Layer 9 of a small transformer language model trained on English Wikipedia (12 layers, counted from 0, width 64). Numbers have three digits each and are written without spaces.
Take only the direct path to the model's output, skipping the later layers: a vector added to the residual stream pushes a token's score in proportion to its dot product with that token's output vector.

Output vectors of the tokens that the questions are about. A number n stands for (n - 500) times 0.003.
"as ": 606282504405597479665609574285306571665531721712591738481420386643393528571468433408572340443529346248402430437362575603333468500452390441575619647700467511302256631407418669536416524523268381
"He ": 416504660428500378718673604488621567528580390278391461646504150590272374578459496593417647528500319208603588303413422478431479492364396504552450602612592689285321416592248395340391297366373632
"ed ": 597674376548500323470419690478467483778453593425385653276768292538536427379535424482570418715546353418479633244389560480776651635446453562378561405379386525527792387563548351520428495564397321
"also ": 439478789174407456593625441465566564659595508338488717729386123538289707629440593482586346237500375558509609438742727647518486477398230610297544415467513456566592505375234624141620387546266436
"\n": 327507351613565342383451585586500391442448629276357400545666592606555401569370735414523539616680577364412246514266554722629559431589258486584507563458639507496365425504566481470669531486609607
"igh": 519507462574629320456550648549432628664525295504603454276549260313511398466368557666599663407853181554623378405684514639476736621477370356505326442620493424528509531253482422656434432520504397
"+": 451695574431522496568469643488448518555463514556483272572526556450623382548515630604548538299557550486711369561617602722583408216595514592467555646549388577523571471593556723463536312314578440
"h ": 311637433416410254692457411293629575463588586531288629718320579466687451465474465585538712612613453390603415691656572504423688392605356508363449370757404752558415577344332475213748580516446474
"est": 564394540541486422597540565540431438785466428265663554507454479361565631419598370823531386404399646595412442407460576696368774458205410648534608332564472600669404422191331484477520422587504392
"200": 446430651297531544624455536520664474455679522492460445406522343549520794737556696507268573497404362574443293640592305447514299562422393527440541732487436493620374557548412397408562396307413487
"be ": 394249706371402406582561527243406482539670743244242444448525406491421656688473598314536863557396670500514531435591569339169530212332453505267789457504450695112473573212464636217390256524327391
"ian ": 328647704446386168472541566687390523646572634514529423772600601390516457559606679472673529550685393389369630634606601572170265112399661439571585356360376553500285235487376491544574448462294433
"ir ": 556484860709459266514496465480622715510370362556688320649675555241309512450630398460547588246662339309592273537614605355453395375549459524412269451341500626431350209372512434381637412623534603
"that ": 375407259319482506812559522495428669597749537397619690633481474661599552571640532428342555111517162330748530194798637470495316442410479536469505427701385513356495392265224466476365229528242487
"own ": 370690393380607423489436843374500388541682380394579334628698411598292528516792373727307619271754549582643514185658290786404432448631563597395229707333395360371578500031430558305571196642351377
"Y": 446487623523477532806503546471409543558633370404637299657399265438503324670669669705434483318547680403506592600599355446443452394593500481565506670521595490376463554601580640406459533416490481
"for": 496692656403508511527661460492648478514564763470569443416569380416534569534668462601445589492449500568689386402275510345046658428375469572306489630630552255399352335312464373525637640603260562
"tim": 453682452394383531550496665077379517386452607426566279421570368408534595727584461526559487297617544297682553306552325342477394665457727802208375574773296805362226469467492603664629550550546521
"st ": 429657415615476362275780324644621515543526430431308673740681581245576458374403685620562697172516488398579686384515408625617461445504741604321480699526630680739421301504508496352518372425479426
"|---|---": 312665343604306349653628436555415395768623473572412360569482427394403528661717432672447695578508393643620308386378388523324364670597484399300475397535172740527412172468222774308607500288496467
"and": 630459738526625408582607607522561497638605599668596494500507595441363555504463455303484575713587662416368530605655279603600634554315618385574532571420368615456574483358509403739520435550470398
"s ": 347484451689468370530395506523413385442331556648301529464340636528581438359472386436625414414606467652408763316599556468648524455542351413321529523275503394414545326647577598531518599480619472
"to ": 487612611365419543873513350504287516592627659510508355453477610553445480467809538500339513295537448276725456263619726765442391604619626424483572711370613428319500570426017537454569543602639599
"was ": 552430564669582554692485607597665540576437473513422545667480267421217539429677692344482400511500341307471521399500651720492376647347642493222623439768474452257526481281382524241558314496445522
"d ": 682574645357364374444548447496440381495335442523543448459590577442663355348303693317318508668457589575825587205496584718650547313356699436279369512663492607526376343600317560271714520487492318
"are ": 536425577634649468590564534301346630635487674629578441946442301483644738515609768518513704180491491555575684405479658706679306452270421676494239468555473644466500477235548559427829218481404268
"res": 406635436511751525587400689320465299542444565488429319550584480599384656504407489405473388493335367573375517154572438457522284545511405542533278407559510528688590438431199362443613514530519651
"$": 286493611558464510442705680375397698526473555410468339471542606589628514615438604642424427507490305497605409528732461417504267390539605479452528594543262387235586489280541265269597241414459569
"\" ": 229348663537370381576577651561435445491689362368386587460570673538612503746514670572612570578580376317581469414651629540508566554543437312305108639490663658454671436531507445512389486568477479
"ay": 400372665552628322480401503369652342750478463627552301527435287568684526316441483426546538676484554491572557480747231638549428457503491554550356694569513503514496549307667369580488556405386428

Output weights of attention head 1. The head adds the sum of these rows, row i times number i of z. A number n stands for (n - 500) times 0.00087.
o0: 209459482354327301536715456571257521583432544337497533712616787337509474460762510606548600729413437395622670389522593289563672652617731471220315473495357468540656274433361500643409345394628516
o1: 377172488298673590533229381584559362717507302597421777475287432729791671297497598464423629690267419459486410511537412352319537443321558446447615454534600369442492534544608428531598473505781554
o2: 555739506446332461422531477678307395550829196493674527404322643396256505448815339521490217365821387399659448232410484365691447604539401403439251666528588259551543466563497421728552560685479624
o3: 526591456280544489507602501562404530616539499495700534471586940629604345403374331303702172503536365368686318505638584438519652384400416412890450666662463745437458543267653356603442461460418621
o4: 378307498495545599493165453631625761556182650494715457566567488435585490781662489436458411556768506581331362446477466296449667227821630461326480378562439649524371580489587690526618495465443252
o5: 473469494288415567573513462645334587514481973537469470425416658464678595481387620653531395276604299267657789423727628453561129607742180537659451620537600469587506581551454706349539203181536356
o6: 662484649665632427350454596563097705628470426218416497705360341305499600736617370428540436634254497417600708486728500439357339396359592493585536410679812470385431478476412635417299497716309562
o7: 470523260492683751203606415604618365538536540389648769629694642447507416310451504506354174447640550607572438776526388493597301263209520502341505346451574707453572474519444508545728394471475472
o8: 665518609422379784419389716385244519526665351209631409445442678256444532429541374648460632558627684501535236637189661526540267498513511419734487516537519561517539558699348407428513373346447464
o9: 521664682171531568642595746453764472219436533676631488303512465517499626516543197572761419494395668660415626463588602113580639524447555626391560573345403465307384331609206314399536371597582508
o10: 586412387407582455494428349542541439335390476302480196460681565328443288671650701549485529390417455443226498774399349169556492267403445579754338481868570419552211589601539498601456672443606511
o11: 628305539490516415281612737640392414378266493441409695502284379333234475457306762233544462790323490473546528500437722482462627622583433231724326272297818310470455312505353493353340501667573497
o12: 564625562454498462540621324492153480528290365366688519606449515601386315497440285711532657417483155461450418569389633416629532556646238317334841448365551564495497521110534611365731416633383374
o13: 553397502459695492691428458636495701602642343584442298511368442362608237399478194306399669463405566193295501633471317647511451522701404488365442636572642636389423378483310491511330488827496345
o14: 467502394334322585293392261283431811646487683401612539297248363447659426828435453398666545432466433596561256594548538489467497292534314575398285681735368287436678482465557524440418462482480501
o15: 658650250433475303480397494536335627250221464508778639476539430690557552131615495567333570478341511526583458451513503449529323410586623562502545319323433458434515256624458494181490620676431522
o16: 370341350454298681484616663576457413484469380378397423503514414366812496854378497765555625666576089488683453255345260659435430532570388463448291427540467495368443590448529354595403708622572415
o17: 504608771601487672474390529389421393628577301459558192538598563574706485662253347522535476327392428386377696529462851396499440456576720512372362177299420616296575359434842528402488468407655525
o18: 394439787632391475463545482592612469472599431739872871482540640338417576625669457435367542605669550420299573485644537891645436337563514381380621255803581379480396558419649206571416337346657505
o19: 649545450411752585546515234720637221470425354382643629528484455449466474692466521514538399774417442479365404596378218707235714631395281513407395515287310516510344354507388763430417365417651640
o20: 494348506538505476405704847458446475712249545432395594209174502429814376406653574435520511304356438394307202191534539615518611587321337392414376466523471704520255513431359488374418481621600668
o21: 191681579504352560422528493459342413525489527674458337158443368523394731367478606563446386533390523448561486565501267547450301584475713428647480334576345628698648551408346483619629342775852487
o22: 498536493531577299482531558311494601331530287401586585767437412558736241417549473616440190525498563605347444491344508629496402417423829425504646492316508225411650904584503804485313501443520322
o23: 658473591435554744636651429492394711425668445490476790473322481364426307171590222462558535412605550746526648558695408440281520357524393163746587464467497617424705260501539619665560896515574631
o24: 292360562488783333548468175496189376627231731206448496486525658631514471403529530494602543680520540494302612587463602663518369500367392486763470730311484525466466390623577414564502665911558634
o25: 718574639421456648376423350423553221506534541532548445636571444327493720367594368422676514249312452546594767123473570728615613257563642617563318710480399466512248546433289407497586459684550340
o26: 516674771191590557568605337442470574575464536613503514279518757437395589623604495544363677528462637684578477662543635554486476568586663308449398408479542404265615661514730901751262536461417514
o27: 640559509498271280753716375572615173529692492626535523464380389554506614791566514453297527406342539438667663621621515436653634425288526378652533750345583550587440298784728769708567541404491242
o28: 280675419455615575400670397494625676573554483428506338499559390518482610475435586255355541608341520595263490361550397491638314376449153306468379433504377536431561624719449635395684487322498578
o29: 404541543680577680637462729540489472485168455292583511709485426347621515342498446525311548366521567385524411502644526623363512531409552723444295293522563177669564552315678689782753426598461648
o30: 576216599405490563403262436469601543520700770409532415330597339590214524489581413509331415771365395505668416396670423493757535839508458371522479533336329521624492564533462759460305529576610661
o31: 570478247255579390180595578512522488393609571351767531713396560455699760703316239334364579577626345439406511496543455386490551814535377545598577468429589621616564546548588195654446509481568481

Each question shows a token from some text and the vector z that the head gathered there. A number n stands for (n - 500) times 0.0062.

"198": 484327509485700810527668382474559517416563752482360362568394224439385610529470592421599767606410
Pushed down most: "est"

"al": 534518439450530554507513526548342561555557519585519451437385544539400462548563460498458594484394
Which two tokens does it push up most, strongest first? "are ", "to "

"00": 598610493433344557624514737659596382694510503492639314453500623602763473494345587183562601357653
Which two tokens does it push up most, strongest first? "$", "est"

"– ": 448477487498560614495556519453408596542563585471602446545508481544412453429563511537569591609466
Which of these tokens does it push up most? "also "

"re": 454499574626499579638486528524460542553577485429495526603443544551421425560516484499446549431508
Pushed down most: "|---|---"

". ": 408656459362406494432301459672547758537472478604587371430586479508553355491553249656601486522482
Pushed down most: "+"

"C": 567435401441602604457581454431423452450526536417477422571468440510362451423558473531494523497356
Which three tokens does it push up most, strongest first? "are ", "st ", "+"

"tim": 336342517467642541576517657658387272532654481618400360486636387550548366364484440556499526546503
Which of these tokens does it push up most? "own "

"e ": 660416469455498555511496446480451533507537446485549416561367506518326352471537427713460435473291
Which of these tokens does it push up most? "st "

"s ": 476407542574661525504488626689555377432546597361527452619305420502401466331600539602326639330344
Which two tokens does it push up most, strongest first? "tim", "+"

"h": 381601361681377406447477575610381462515589460496622384217517709669497521347406452467222413384594
Which of these tokens does it push up most? "est"

"ad": 552477545537523566489512542590300448553657531491516481495444543485387510517414427483368510436470
Which of these tokens does it push up most? "that "

"our": 507430499500581471596450538477584462522573460374522505565557549407439411551446571687435527437484
Pushed down most: "res"

"ang": 484499403446481494515501517426504530327534565391527453488451454479398498560549491570466527575518
Which of these tokens does it push up most? "ay"

", ": 435496434419503528456526487540424582392490370542485337592446477594384476442427402631578615499476
Which of these tokens does it push up most? "200"

"ation": 584436485575496621443504526590372482545562486509510457491383439551425479495389434541453576460492
Which three tokens does it push up most, strongest first? "that ", "$", "to "

"p": 485502629603488542435462511542432508569523526500520426510446603542428550546504511519447456588456
Which of these tokens does it push up most? "to "

"R": 401564461431393566595395554501612684552478455512538443562559517511486329552468395661531532529452
Which of these tokens does it push up most? "He "

"3": 450307637615631820467676405448646462377566794340349335545396239527367567498461553343558723552401
Which of these tokens does it push up most? "+"

"ol": 523455542522519569515561548540464503561532467503506493533483490547409515521533459588528426472472
Pushed down most: "ay"

"S": 424374537553495540473397458535479567441403493505476433451400525503487419470605462462533567461497
Pushed down most: "|---|---"

"ay": 526484456434536602479494494551402580591568522545541501497416531481350462468576399582505556450405
Which of these tokens does it push up most? "are "

"ri": 490626623461436544409432433517256508565424698514552380670572528617321762358559557547295533569560
Which of these tokens does it push up most? "igh"

"an ": 457417601647533516457526609686470522482549496459541379576450540532336537508494421576487548464452
Which of these tokens does it push up most? "ir "

"5": 585515391348439579448709760493754390435480614334506382459619358447621494459534764469460551453414
Pushed down most: "ed "

"9": 357408332542437497355471574365517596527538572374562421537545563553428397519542435428611554483530
Which of these tokens does it push up most? "\n"

"e": 458594405602531325626304469495603579558404478553448535364494698608439420785392654419530446544585
Which two tokens does it push up most, strongest first? "be ", "\n"

"n": 440503279410393471539431531413431623563563512486471519573563531427433555565528440578510338394372
Pushed down most: "tim"

"ad ": 452543420510544538495467486576343588468504443496513416608471471549345527456482497595506528479492
Which two tokens does it push up most, strongest first? "and", "also "

"ip": 444357564412423582785468675493342370722514474558333500501534778599466431718326707287650494710540
Pushed down most: "st "

"ce ": 381588264369328452411392522483405667393442463490619429452597539545498382605564334665670470547575
Pushed down most: "ir "

"He ": 418570371420446509556435414598450799610449495486538400464540489500450350536646407549564438525420
Which of these tokens does it push up most? "also "

"ar": 605464505572564617509547463562303490529510467544581560460422546500475517477565524487445630517529
Which two tokens does it push up most, strongest first? "that ", "own "

" ": 404530659610503530558400605599386607539506598424641436516379545517392532533528564482443582481432
Pushed down most: "st "

"u": 481471562580521549443475502672481438530570519499406426505375463536369548570539543551450576511324
Which two tokens does it push up most, strongest first? "to ", "ir "

"O": 450537460429464484462464449591369565513542508538490460518478526564459452505537445518512502496460
Pushed down most: "Y"

"m": 623518455530507527406464463443388535564535530429608555505366560480422541468619496595400437485423
Which of these tokens does it push up most? "\" "

"ian ": 506467356521566601449549540441339529573541571496554437384527494600354585548533345549562414530420
Which of these tokens does it push up most? "|---|---"

"for ": 389447582505601540405439572702481360411580549497495370598387433594447383362577518622502561533370
Which of these tokens does it push up most? "tim"

"the ": 458486576381520643602494610557630421623543539665518436497292484499488216567578350452501696364446
Pushed down most: "and"